Layer 6 of a small transformer language model trained on English Wikipedia (14 layers, counted from 0, width 128).
A neuron adds its activation times its output weights to the MLP's output. To switch it off is to set its activation to zero at one token and run the rest of the model.

Output weights of the MLP neurons that the questions are about. A number n stands for n times 0.0026.
n83: -30 -28 -53 6 -7 -1 34 22 -19 -30 -21 16 -30 -29 -6 48 69 12 14 26 12 26 23 10 -5 6 53 26 -28 -9 -19 36 13 13 61 28 -35 -7 -6 26 23 27 28 30 -24 12 6 7 25 30 26 20 32 8 15 -5 -2 43 -17 0 9 -46 19 2 39 9 11 -2 0 -33 -19 -14 10 -20 4 5 51 54 -43 -22 2 21 12 9 -6 -2 40 5 40 6 13 -8 53 27 9 8 3 -9 -3 33 -28 22 25 49 76 45 -33 3 13 -10 12 51 11 6 -33 15 17 11 -5 -2 18 -54 7 -28 25 35 28 -23
n142: 41 10 -14 -9 17 -47 3 4 -27 -31 22 1 17 11 25 -18 5 -15 57 -59 38 -6 -59 18 -14 26 -37 9 -7 -29 6 54 25 20 -8 -23 21 -4 -5 -2 -16 15 -33 -20 25 -34 -4 -9 43 -35 -3 -34 2 -15 -8 14 92 -50 3 -7 38 19 37 -2 14 -20 -12 19 40 -19 -29 19 -20 -17 -42 -42 -4 5 -52 -13 -17 -30 32 -17 -20 1 -17 -8 11 -2 -10 -28 28 42 -26 -25 -45 34 -39 2 -3 -25 28 29 18 27 16 56 60 30 6 51 29 14 -7 58 -21 -5 2 -23 8 -18 -10 46 -30 33 11 -4
n183: -5 31 13 10 -10 14 -39 15 -43 -2 61 31 -7 -2 1 16 52 -18 20 0 11 -25 -34 -11 8 -5 16 -38 10 44 -67 -6 45 -7 13 -51 2 -1 23 -21 -38 -8 -6 20 -15 -31 12 -7 -34 12 10 -16 7 13 -19 -52 13 1 -20 -38 -13 10 -7 -26 7 -11 -38 -4 -25 39 -13 11 -24 -61 0 -37 24 2 4 7 -41 -12 -11 -51 25 1 12 21 -32 3 -8 -3 33 15 -2 -2 -9 -16 -23 -14 14 19 47 17 -9 -12 -12 12 -33 40 -22 -29 12 59 41 27 -12 -5 23 16 7 -3 -8 -1 -22 -28 -11 50
n187: 14 -2 15 13 -8 45 -17 -1 52 31 -20 30 -41 -25 22 -37 6 -27 26 37 29 26 10 14 -10 13 4 -9 37 44 35 57 13 -14 -40 12 -56 -7 -31 52 7 -32 -8 -40 -3 11 -12 -2 13 8 -16 21 -17 -21 -47 -31 61 2 -30 -42 -6 47 -7 -48 57 32 -8 31 -16 8 -3 8 38 -7 -27 -12 -6 39 21 -21 2 65 28 34 -15 29 -30 -28 23 -43 63 20 -28 -10 30 2 5 8 -18 30 -8 -41 7 -12 30 -31 9 34 13 -7 -44 9 11 31 -12 1 -8 -17 33 -37 9 -35 -9 2 9 47 -5 4
n207: -31 -10 -2 -29 -12 -8 -1 -16 -26 1 -40 25 -1 2 -11 -3 30 -30 2 -10 -7 10 16 -12 -15 25 -2 27 28 -29 -31 -29 -1 -20 -1 20 44 -2 72 16 -28 29 -18 2 28 -18 -38 47 -1 -31 7 13 8 29 38 -41 13 47 -39 -37 -1 29 12 -1 -15 8 42 19 -10 47 20 -16 -4 36 29 12 -4 -3 -17 29 26 -9 15 38 -11 2 -4 -21 -20 0 -23 11 64 3 -4 0 -15 4 -51 -23 6 36 -59 -37 -13 4 55 17 10 -16 -8 16 24 57 -28 -2 60 -51 28 3 25 75 -26 -14 -15 61 7 -16
n267: -12 -13 -34 -40 0 -17 11 27 -7 1 -15 -30 8 -7 -7 20 33 -21 -6 -35 -19 37 16 -14 -50 27 -28 -29 -7 -29 8 -10 -13 -34 -31 -29 -1 -2 -28 27 39 -65 -32 -71 -1 -36 44 -7 0 -24 38 -10 17 6 2 -17 -4 -42 34 -47 16 0 47 11 13 11 0 -22 6 -18 11 23 -13 -26 -31 38 13 23 -19 -5 29 56 -18 -17 9 -16 31 -12 -58 39 -34 11 -2 -34 -29 0 -29 11 -6 -45 10 -4 -10 -6 14 13 35 -7 57 51 21 -11 -19 21 -12 -27 11 -5 -40 -96 7 -30 -42 -8 -4 -32 6 -42
n292: -21 4 -62 44 7 42 10 -9 2 25 -13 -29 7 -6 5 -16 12 -32 -19 1 -16 34 35 3 26 -18 -4 18 34 -22 -13 12 -43 -34 35 9 11 -9 42 14 -16 -6 -9 -64 18 -3 -10 13 -6 -35 36 -15 -1 34 -5 -23 -1 39 9 14 -25 24 -33 19 -31 -13 -26 1 7 9 -8 11 -45 -47 -20 22 -7 -50 -6 36 1 39 -5 15 4 44 3 26 42 -31 -13 27 -5 -42 12 40 -71 -31 24 24 13 4 13 15 -37 3 13 -57 4 -24 -20 15 20 -49 -14 -32 -14 16 4 0 12 63 42 -16 -22 -13 -3 0
n297: 42 29 -17 2 -12 32 44 13 48 4 -22 -18 -4 -1 2 -31 -27 15 38 -26 42 -49 49 -2 2 1 -19 -38 19 1 49 -28 -2 -40 -2 21 -16 44 -21 27 -4 17 18 -22 -18 2 25 37 -19 -32 29 2 3 -9 9 19 22 22 -41 7 1 58 -2 -14 -8 80 42 -40 -23 -44 -37 -20 -2 -2 10 6 33 30 17 -14 10 -25 9 -63 14 11 17 9 -3 8 14 2 42 16 -43 -31 -23 -3 8 -17 19 -17 3 -8 -22 -29 -31 -31 -29 11 -6 21 -23 40 21 14 34 -14 -3 61 -35 -2 7 -6 -18 -61 -5 -30
n298: -14 17 8 -45 19 -10 -37 -17 27 20 -34 -14 -19 1 -7 12 -4 18 14 -17 13 -43 41 -34 4 -5 -19 -29 -3 13 24 -18 25 -51 -8 -8 11 -51 46 -48 -10 1 34 4 -32 11 16 2 -15 11 -35 -24 37 17 -40 7 32 -16 -10 -20 3 50 28 -35 11 14 -21 -23 31 -36 7 8 11 27 -31 -16 -44 44 24 -11 -37 -20 -34 21 -43 38 22 19 -19 -9 37 -26 -30 -2 15 -3 27 22 35 -14 4 -1 -4 15 -20 -10 -5 12 -71 24 48 9 -21 36 9 -26 7 17 -2 2 23 -36 70 17 -40 -32 -44 5
n305: 4 -22 -18 -44 -54 -44 -28 18 -14 -41 -38 -7 -64 -21 41 0 9 12 35 38 20 22 18 7 -2 38 -47 7 -18 18 11 43 -29 1 30 -48 29 -27 1 -5 5 33 -48 3 27 -10 10 14 9 9 -46 57 30 17 -11 -25 8 -23 17 4 -13 -32 21 16 -34 -20 -19 -20 13 -30 -22 0 0 9 -49 4 33 -9 -43 32 -11 -10 -1 -57 4 -24 46 -35 30 31 -20 28 -20 6 -14 47 63 27 34 -11 6 12 33 20 -22 18 45 -88 -8 -26 -16 -8 -13 -21 8 41 1 -31 15 38 -23 -65 4 6 -35 -4 -45 20
n337: -9 -10 -18 -5 10 29 40 -4 -28 27 45 33 -13 -23 -38 6 6 45 17 3 18 7 17 -72 -4 27 13 -6 2 -11 -28 -30 -37 65 18 20 25 11 -13 -25 -31 22 30 29 46 26 -14 -27 38 -35 -11 6 11 -20 -20 -11 -11 -14 -38 34 31 1 -10 -8 2 53 -22 -3 -8 -38 26 2 -6 22 -22 -7 -7 9 -31 -30 46 -19 -32 -12 -11 -10 43 34 36 17 29 -19 6 -1 6 -1 7 -22 -8 -43 27 13 1 -54 23 -67 53 37 -5 3 -33 -31 -4 37 48 27 19 -33 -11 -15 -32 -20 -14 15 21 -40 34 9
n360: -11 -44 34 -20 -28 -2 -38 -4 -10 -26 -17 42 10 8 14 13 -3 30 9 66 16 -5 -3 -14 -3 -11 18 31 34 10 9 -41 -7 20 -2 -26 36 -59 -34 -10 29 -9 -59 51 -6 -24 17 -20 -3 51 29 2 -8 -2 22 5 -50 -9 32 5 18 31 -43 0 7 6 -14 -31 -14 18 32 67 18 30 -4 -10 -36 -50 -24 -38 25 -10 0 -13 32 18 24 -4 18 -18 -38 36 59 11 31 16 15 -2 0 -14 -18 -41 22 -30 3 -16 0 2 6 -6 59 -3 10 -15 -6 -17 -85 18 18 -5 30 40 27 -11 32 -5 -36 -4
n396: -20 -32 -17 -30 31 -2 6 23 49 -35 58 -26 19 21 -20 -4 6 -29 -12 34 -23 -13 28 8 10 -20 69 55 -11 -44 -6 -29 -8 -16 11 32 -43 20 -5 15 -9 -1 -45 40 -64 12 -27 14 11 16 52 7 7 -10 -11 10 16 -33 -22 8 23 -11 -14 -46 -47 -40 -34 -11 32 40 -14 -6 30 36 1 16 16 -25 47 20 14 -28 -28 -22 38 -7 9 17 18 -1 -24 18 21 37 0 -22 36 10 -2 -8 -37 -2 -7 -16 21 14 38 8 9 1 5 -37 32 22 6 71 -27 0 -11 -25 9 -13 -3 30 -3 12 2 -3
n401: 14 -37 -2 -22 -2 -16 1 -60 42 -18 -14 47 31 19 13 -9 -58 -44 -20 39 22 -24 28 62 -30 59 -10 -10 -20 16 -12 12 2 47 34 22 3 63 35 14 -16 -18 17 -16 -7 -6 -18 36 3 -29 6 -12 3 -37 -68 5 12 -33 -64 -25 -11 -37 -8 -20 7 -26 35 1 -1 -33 -19 41 3 -36 -34 -16 -41 -20 -19 20 -12 13 15 -9 -38 -7 3 3 -3 -11 -17 16 16 16 -17 8 -44 -10 -18 -44 -41 5 -48 -6 13 -27 2 -4 -34 24 46 -7 0 -13 12 51 2 30 -3 25 -18 -57 -60 14 -10 -22 26 -30
n465: 2 -37 -8 -9 23 8 24 -23 3 -60 2 -33 11 24 15 -7 44 20 -35 9 14 5 -3 19 37 54 -5 -17 -28 3 -18 7 -5 -12 -8 -14 11 16 16 5 -2 47 47 -46 22 21 36 -73 -4 50 14 -38 24 12 -12 24 -11 4 18 -60 -12 -29 22 18 34 18 -52 3 23 -10 -16 -14 37 37 -34 30 -39 -22 -20 -22 -18 -8 -4 -20 14 4 -14 1 -23 37 -15 -38 36 8 -15 23 36 -15 -34 -22 -11 -13 -23 2 -43 -27 5 -4 2 -5 4 49 28 0 -4 12 31 31 -36 0 -51 -53 34 -8 -6 -17 -13 -38
n506: 53 22 -6 -34 9 3 -10 -7 -15 -1 34 -30 -54 22 -37 -39 45 17 5 -19 -18 -63 7 -39 36 -24 50 10 -28 -11 6 7 34 -5 -2 5 -10 10 -22 -31 -31 23 -8 -22 -16 56 -19 -9 11 35 43 16 -40 -6 15 29 32 -40 -46 -16 48 -58 18 22 -2 -25 -11 12 12 -19 -36 -42 -17 0 49 24 -17 31 -9 -12 46 -8 17 1 -6 -2 -31 -2 -35 -55 -9 2 -5 -27 -31 5 -4 41 47 8 -59 9 18 -17 -4 -31 16 37 9 -2 29 7 -25 9 8 -28 -73 -1 -4 42 3 35 -10 27 -15 -7 -8 18

Each question names a token from some text and the token that comes next. It shows the activations a of the neurons there, in the order above. A number n stands for n times 0.021.

Then comes g, the gradient of the next token's log-probability with respect to the MLP's output, scaled to length 1. A neuron's effect is roughly proportional to its activation times (output weights . g). A number n stands for n times 0.0035.

" c", then "le"
a: 2 -3 -3 -5 -3 7 8 2 4 1 3 -4 3 -2 1 8
g: -1 -12 -28 -14 5 27 38 18 -20 -3 -20 -15 42 -14 13 20 -1 4 16 -28 0 32 -30 35 -6 -29 8 35 18 -46 1 -13 -2 -33 4 27 -26 -3 22 32 53 -11 -21 -26 -59 44 -1 -20 12 10 37 -11 15 -11 -6 4 9 26 24 3 18 38 -38 11 28 3 11 -2 26 -18 -9 22 26 -13 21 -43 24 -26 -7 40 -25 42 -13 39 -29 9 33 27 26 22 -49 -41 14 14 26 -23 -23 -8 12 -21 -42 14 27 -53 -56 -3 -16 -43 12 -29 -5 8 -6 14 4 17 14 -4 -16 -24 -7 -1 49 -32 -26 23 -52 -19
Switching off which neuron hurts the next token most? n292

" to", then " release"
a: 0 -1 -19 0 1 -12 0 4 -3 2 3 5 0 -1 -9 31
g: 23 4 74 -9 4 -2 -6 17 3 -3 -10 -18 -25 32 -13 15 -28 -21 -20 -17 53 -7 -32 -13 26 -23 22 3 -10 29 17 6 -54 -4 -5 -9 5 16 6 68 16 -23 -45 -10 50 3 -20 23 45 -27 -22 38 -8 3 -21 -4 -14 -1 -1 39 -52 18 -8 20 8 -45 -30 -23 5 9 31 16 -4 35 -12 -8 -27 -1 32 -17 -30 22 43 -6 2 8 -7 -16 15 40 26 -35 -26 -8 88 8 29 33 -10 -7 -7 2 -2 0 35 46 -3 16 29 -34 8 6 35 -32 23 44 -23 -6 -19 -21 -13 6 -11 4 -11 7 12 7
Switching off which neuron hurts the next token most? n183

" He", then "at"
a: -61 -3 -17 0 2 -1 6 12 -2 1 -3 7 -1 -2 2 1
g: 6 -19 43 -26 17 11 -26 -7 23 4 11 10 41 7 37 -3 -18 -7 -1 -18 29 -42 15 0 -28 -37 8 -12 -4 -58 -7 -10 -29 -4 20 19 11 -8 1 37 69 -16 -33 22 26 -17 9 28 0 -1 34 63 17 15 2 8 58 -37 3 13 -37 49 8 17 -22 -1 -26 20 1 -12 35 8 6 -8 34 4 -46 -22 7 -2 -3 52 10 -10 13 -20 -34 5 -2 -26 -27 -43 25 5 -4 -34 -14 -6 -20 -36 -16 -14 -37 -10 -27 -6 -13 -19 -7 -43 -15 27 -25 29 -42 -33 11 13 5 14 38 59 -20 -42 -9 0 -29 20
Switching off which neuron hurts the next token most? n83

"ius", then " e"
a: 0 -14 3 -9 -6 3 4 -36 5 -2 -6 1 -6 6 1 5
g: -47 19 10 15 2 -78 25 -24 -34 9 5 -1 -62 7 -2 44 -18 18 20 29 -16 -16 6 -18 -27 55 34 -33 24 -38 23 -12 24 5 -8 13 11 -13 18 -42 -15 6 16 10 13 7 -14 1 -10 -11 -64 -9 -29 16 -1 -49 24 38 21 -28 -9 -43 12 -25 -14 8 -40 -5 4 24 -28 -47 -26 8 40 6 24 -12 -17 -8 13 -8 -26 -4 8 -58 1 29 16 -10 2 15 3 40 -33 -4 -1 -14 48 26 25 -5 -21 13 -1 23 -10 -31 -11 3 -17 6 10 16 5 43 -21 -3 -7 7 30 -3 -18 20 -28 30 24 67
Switching off which neuron hurts the next token most? n297

"ower", then " Station"
a: 9 -2 -3 -8 0 -2 9 1 -11 6 0 -2 11 3 -15 5
g: 29 9 39 10 8 4 11 2 -30 33 51 25 32 -8 37 10 1 21 9 -40 7 24 -8 -44 -8 38 14 12 -1 -13 -4 -10 -50 13 3 -52 -24 30 5 -37 15 12 -15 10 -14 -50 23 25 33 3 9 -48 -56 28 31 23 61 35 -19 -10 36 -9 0 -41 -27 -25 13 -13 -4 0 -45 -34 -22 -44 1 4 1 27 22 15 12 -5 -15 -5 7 36 -22 31 -34 -21 28 4 -2 13 -6 -8 -34 -19 14 21 0 -16 3 -15 4 -19 -8 37 -16 20 -33 17 7 25 -9 51 -28 32 8 57 38 1 2 39 -4 30 9 21
Switching off which neuron hurts the next token most? n465

" next", then " to"
a: -2 -1 2 -2 -3 3 5 -7 0 0 -4 2 7 0 -49 0
g: -8 -14 -43 27 -1 -12 -32 6 -17 -30 25 31 -24 -26 71 -11 1 5 -37 -24 26 -8 -9 39 3 3 3 27 32 29 15 8 12 15 -35 -25 29 10 9 -19 15 -20 15 -13 -14 13 24 -57 -31 -29 30 38 -10 -29 -38 22 -8 -41 -16 40 2 -5 42 9 8 2 12 21 -25 24 17 -23 7 -10 39 35 -2 2 7 12 9 -3 -41 -12 39 7 -34 13 -11 4 -25 48 -1 -56 6 -11 -27 23 10 20 -26 29 -12 14 30 -17 17 -13 -14 58 -3 -33 -22 -24 -11 5 73 4 -26 -12 -22 -60 -8 -9 10 2 -29 -19
Which neuron, switched off, raises the next token's probability most? n465

" conc", then "er"
a: 0 3 -3 -14 -2 1 0 2 -3 -66 0 1 0 -3 9 2
g: -20 13 -39 -3 -1 25 16 -10 13 12 39 -5 -33 29 9 9 0 -1 32 2 -15 -18 -2 51 -2 27 34 -13 -21 -5 -49 -11 -43 -3 -28 -24 -18 -13 -1 14 -30 -56 11 -31 -4 -28 -22 11 51 0 -25 61 -4 -27 -61 -60 21 24 8 44 -3 51 16 -35 15 38 8 -52 -56 -23 -29 24 12 -16 -6 -1 -10 1 20 25 -9 7 32 -2 -15 15 -38 -15 -34 0 11 -20 -14 8 15 -22 -1 6 15 59 3 -1 -30 8 6 33 29 13 -6 -28 21 16 -18 4 -33 17 3 -5 26 -11 -21 1 18 22 33 7 -39 -36
Switching off which neuron hurts the next token most? n305

" disp", then "ut"
a: -5 13 -1 -4 7 6 3 -1 -21 -20 0 6 1 3 4 13
g: 5 11 53 -2 11 36 11 6 -11 32 30 3 -14 -3 5 5 22 9 19 1 11 0 43 37 8 29 44 22 -22 -9 -49 -24 -40 37 16 -7 9 3 12 0 -23 35 28 -20 -7 40 -23 -6 11 -20 18 -31 -4 -26 29 -15 -16 15 -9 16 -35 -5 10 -10 14 23 -61 -37 -3 7 -40 -4 -22 -72 16 0 21 21 41 32 46 -18 2 25 24 13 -13 58 11 -7 22 11 -8 -12 -10 5 17 -34 -7 -33 -12 22 14 -52 -5 3 3 -64 -9 -24 -61 8 11 -21 -23 -16 10 -15 15 -23 -20 -33 -6 -36 -1 37 17 44
Switching off which neuron hurts the next token most? n298

"od", then "ic"
a: -9 8 -6 -10 -3 -7 5 -11 -6 1 3 -40 -11 -31 -2 -2
g: 9 31 -17 -16 16 9 -27 -11 -28 -3 18 16 -2 -45 51 -1 33 -36 27 -22 1 8 -3 22 -34 -28 31 -21 -30 4 -9 0 -4 -55 16 -20 -44 -15 -12 43 -60 -12 29 -49 -25 -4 -8 -3 -18 1 -6 -40 -20 -12 -28 -8 -6 -13 29 23 -10 29 33 10 9 25 21 1 21 27 7 26 38 15 -1 -23 16 37 31 50 -45 -27 25 16 -36 23 -31 2 -80 -19 7 39 28 -12 -14 56 2 -23 6 -3 11 17 -27 -50 -12 -48 -1 10 5 11 14 9 -15 38 -14 5 -20 27 -4 24 18 -12 10 -5 27 14 5 -15
Switching off which neuron hurts the next token most? n360

" in", then " at"
a: 7 -2 -17 3 -4 26 -1 0 -7 -4 0 2 0 -2 -3 2
g: -21 -28 -9 -26 9 24 -18 -23 -35 -22 -38 3 9 -24 23 -8 -60 21 -7 26 32 -41 -15 -29 22 39 45 5 -9 2 -14 18 -10 -20 -29 -23 17 -6 29 18 41 -7 -13 16 12 -2 13 -32 8 11 -30 -7 -15 31 -38 -10 -34 -35 7 43 -41 94 14 -24 -40 1 -13 -6 -60 34 30 45 6 29 27 -11 8 -34 -35 16 14 -36 -3 14 -29 -2 15 -31 22 -2 26 27 24 -5 4 -18 52 19 34 -19 -5 -3 -17 8 -5 -9 6 -8 -4 20 -3 17 16 18 -19 10 -2 21 -28 14 -4 -27 25 -57 15 -7 -20 -8
Which neuron, switched off, raises the next token's probability most? n267

"–", then "1"
a: 16 0 2 1 19 -4 9 -5 4 1 54 -6 7 -7 -3 10
g: 12 -3 4 -13 -33 -10 -64 -39 -7 34 27 22 16 -55 21 30 -25 10 -49 -19 17 20 -27 -14 -23 -1 -24 -27 8 1 -26 -54 25 21 -1 -19 -19 51 10 0 1 -49 -71 -47 32 27 39 2 18 -4 18 9 16 -46 24 -17 15 -12 -5 -15 -12 -26 -13 21 -4 13 -34 12 -46 8 8 -41 7 4 -1 -6 -7 18 5 27 31 -47 -23 2 2 -47 47 -22 -47 6 -17 40 14 -26 -25 -20 2 17 -16 14 15 -9 3 -30 -10 13 14 -11 21 6 -44 20 16 -44 3 -19 -9 1 -8 8 0 34 20 19 45 11 5 1
Which neuron, switched off, raises the next token's probability most? n83

" the", then " album"
a: -3 0 1 29 2 5 2 2 0 -4 -4 0 4 0 -51 18
g: -32 51 29 19 34 -13 10 65 5 -19 22 -7 18 23 -8 22 8 18 -40 3 -26 3 -5 -23 0 -22 27 -34 -7 2 13 14 -13 18 25 -11 23 53 4 30 15 21 1 32 6 -27 3 2 1 -21 10 37 29 -4 -7 0 -40 -39 7 27 -5 20 31 -17 -4 -23 -1 8 17 -33 59 34 -19 -4 10 42 63 -12 32 -22 6 -35 -11 7 20 25 42 -59 13 -33 -9 10 -19 16 -24 -37 9 3 -16 2 -50 9 43 47 -8 5 34 -7 25 -14 8 -49 34 17 -16 26 -49 -5 -17 6 6 13 21 19 26 4 17 36
Which neuron, switched off, raises the next token's probability most? n187

"ng", then "w"
a: 1 -15 -1 2 2 22 15 4 31 -3 3 -7 2 0 -15 14
g: -49 26 -11 -27 -17 -51 -17 20 -21 1 4 16 5 -56 28 -24 42 -2 31 -17 24 2 10 48 -30 -21 1 35 33 -39 -19 7 -16 3 -14 -1 -8 11 25 -1 -23 -14 18 -34 23 -8 3 2 -30 -5 6 -12 -1 28 -5 35 -20 56 -45 12 -3 -33 15 13 14 18 29 3 38 -17 -4 4 9 -14 -29 -38 -29 50 45 -29 53 26 -29 -12 12 12 14 -27 -5 -2 1 10 4 -8 8 47 -37 14 -53 -5 -28 27 -13 2 24 -30 45 24 -48 42 -16 21 -20 -25 -16 18 -30 41 -15 -27 -18 -1 -29 33 4 -9 19 8
Switching off which neuron hurts the next token most? n267

"ing", then " features"
a: -9 8 -49 1 3 5 10 14 0 -24 -16 10 0 -6 -5 1
g: -29 21 -8 13 23 3 12 -42 47 -36 -4 18 -14 42 -8 19 0 17 -20 -41 -8 19 29 -27 4 -8 3 -19 -62 22 -8 13 -47 6 -12 10 9 -12 -2 0 -21 -19 -55 -14 5 4 8 -56 -10 -11 16 18 9 -13 4 -7 -14 -52 23 4 16 72 -4 -26 -23 -32 14 -30 -6 -11 17 -15 8 18 37 -5 24 13 -4 -67 3 -9 -19 -12 -11 -7 8 -61 -4 19 -33 -16 -39 -4 -35 17 23 24 24 -39 24 -5 -33 -4 8 2 21 -4 -12 -24 0 30 -25 29 -3 36 -10 8 -4 -68 -2 50 -28 10 -38 -43 -3 21
Switching off which neuron hurts the next token most? n183

"10", then ","
a: -1 2 -5 -12 2 0 -2 0 0 13 -2 0 -1 -5 5 89
g: 24 32 -4 -34 -28 16 -2 -2 18 -37 4 -8 43 -21 19 23 -26 -2 25 -44 -22 -17 -25 -32 -17 -27 -41 -55 -5 0 25 9 26 -64 16 6 -15 41 15 4 23 -15 -15 -18 1 58 -6 -26 1 -26 -7 7 25 -22 26 -50 -12 16 3 9 6 -45 37 34 54 -38 32 23 -9 11 6 -8 -23 31 35 44 27 26 -2 20 -54 24 8 21 0 -2 -21 -39 -28 13 23 -40 12 -24 -18 -7 1 33 -1 -23 -1 27 27 -1 10 -1 19 26 47 -8 -13 23 -13 -1 36 0 -27 -8 -23 0 15 5 -53 -8 -23 -39 4 10
Switching off which neuron hurts the next token most? n506

" |", then " Rec"
a: -1 34 3 -61 10 -13 1 0 7 -18 -1 7 3 3 -9 3
g: -2 4 -25 14 -10 22 34 35 18 -15 -25 -21 17 69 28 -56 15 12 6 27 -17 -5 23 -8 31 -26 6 -16 -22 18 -32 -63 -26 11 44 29 -17 -6 0 39 -9 -55 13 -42 8 -14 18 -33 -3 53 -8 19 -5 -13 -11 -19 -8 22 -10 -29 -40 -5 1 -20 4 -25 -20 -15 30 58 5 -35 -24 6 9 27 -8 -13 -7 -12 20 -13 -19 3 26 -13 -20 -32 -18 45 -5 6 31 -8 -8 -33 4 26 27 -10 56 31 3 -14 -15 10 28 -13 64 10 5 -38 3 2 33 8 12 -24 -32 -37 12 -14 -2 50 4 -32 -8 17
Switching off which neuron hurts the next token most? n187

" \"", then "R"
a: 0 -4 -3 3 0 1 9 -2 1 2 -61 -2 2 -5 -2 11
g: 17 0 8 -47 -55 18 -23 70 60 -2 29 9 -1 49 15 -9 -38 -32 7 -50 22 -26 0 11 -1 9 14 46 1 28 25 -4 0 -27 47 -17 35 -4 -34 -18 8 -13 -13 12 32 -25 50 34 -40 14 -10 -5 -11 -1 -4 43 -9 7 23 -4 8 -57 -53 -17 -25 -37 -33 -41 8 22 37 -24 13 -16 20 15 13 -14 17 -45 5 -37 2 -13 -25 -27 0 2 0 15 -9 -12 8 6 36 -43 8 -17 14 -16 -19 -50 2 -39 3 14 -21 36 41 -20 11 10 -13 6 11 12 8 -2 -2 30 3 6 19 14 -13 -14 20 -16
Switching off which neuron hurts the next token most? n337

"ing", then " voc"
a: -5 6 3 5 10 0 -6 63 -2 -12 6 2 -7 3 18 17
g: 10 20 -10 4 -69 23 7 -16 6 -14 5 28 -10 86 -6 -7 0 42 24 -36 -10 1 7 -6 51 -6 6 -2 21 -5 27 56 32 -53 5 -27 -13 15 3 57 -3 -23 -22 -25 -27 -28 45 -25 -12 0 -14 2 21 2 -16 -9 -8 -23 -18 -26 -18 -2 -1 5 -15 -4 16 -27 -9 59 -12 -70 51 0 -2 25 -8 4 34 -51 -28 -32 20 -24 -9 19 7 -33 22 -19 -10 27 -4 6 15 1 5 2 -1 -44 10 -10 35 8 11 38 -22 -14 15 24 9 -5 -16 8 -14 22 -16 -12 -27 -46 37 -34 -6 40 -14 -12 -19 -4
Switching off which neuron hurts the next token most? n297

" and", then " produced"
a: -4 0 -1 7 1 -52 6 0 -40 -1 -27 -2 -3 -2 -2 -6
g: 8 9 50 -14 -18 17 7 17 53 35 11 3 -24 46 3 -5 -3 -13 -6 5 -3 23 31 -1 14 -8 -21 -1 -17 23 25 -3 -13 5 14 5 -5 5 6 24 -2 40 19 4 -23 -21 -33 -25 -19 -45 -29 8 -1 -24 39 -57 18 -8 -46 -53 -10 31 -5 8 -25 36 -23 23 -1 -4 20 29 12 38 47 -47 -14 1 -5 -86 4 -30 9 20 -3 18 41 45 16 2 35 -15 -1 12 -30 -55 -11 0 13 1 -7 -11 -34 -35 57 1 42 32 -25 -26 9 6 17 2 -9 16 -21 -27 3 49 -5 3 -42 -7 -5 7 23 10
Switching off which neuron hurts the next token most? n267

"el", then " S"
a: 0 -6 -34 -1 4 -8 15 -1 -10 -26 -2 10 6 16 16 2
g: 21 19 16 -22 0 3 -30 -13 -10 4 19 29 12 2 0 -30 30 -31 -6 -13 24 -4 50 15 31 15 15 7 3 37 -20 -20 35 -46 3 40 -23 -26 -7 10 -37 -3 -2 38 23 -5 -14 -7 3 -7 45 -14 18 -40 30 -21 30 -4 -15 -14 -50 -20 7 -52 -47 -13 48 33 -22 -19 -15 23 6 17 23 -3 -24 -45 1 0 -10 31 18 22 11 35 -25 -21 19 25 3 -40 -7 3 -17 -47 -37 22 -52 -20 -45 23 -39 -2 -37 72 11 7 6 -6 -15 32 -6 -6 28 10 13 0 9 10 1 37 -22 16 -8 17 48 40
Which neuron, switched off, raises the next token's probability most? n183

" track", then " is"
a: -1 4 -50 13 2 0 22 1 1 -8 -2 4 -2 5 6 -1
g: -9 8 34 -31 28 -32 -24 -15 -41 -24 18 20 -10 -19 -9 24 -29 -4 39 29 -6 -17 -32 31 -32 60 44 25 -30 -32 5 10 -21 8 -20 10 -31 31 -13 -28 -15 -52 -7 27 -16 -6 32 4 -3 45 20 -31 -10 -38 25 3 -12 -36 11 2 60 -3 -25 -5 48 -5 -31 6 -22 -29 -9 -35 3 58 -33 -3 39 18 -21 11 -26 28 6 -28 1 -8 -21 -2 66 -20 0 40 10 -32 -13 -34 -26 -1 -24 24 -37 4 -10 -10 9 -20 7 2 2 25 11 20 34 -7 -22 3 -1 -16 -4 -14 -17 65 5 -1 17 13 14 -24
Switching off which neuron hurts the next token most? n183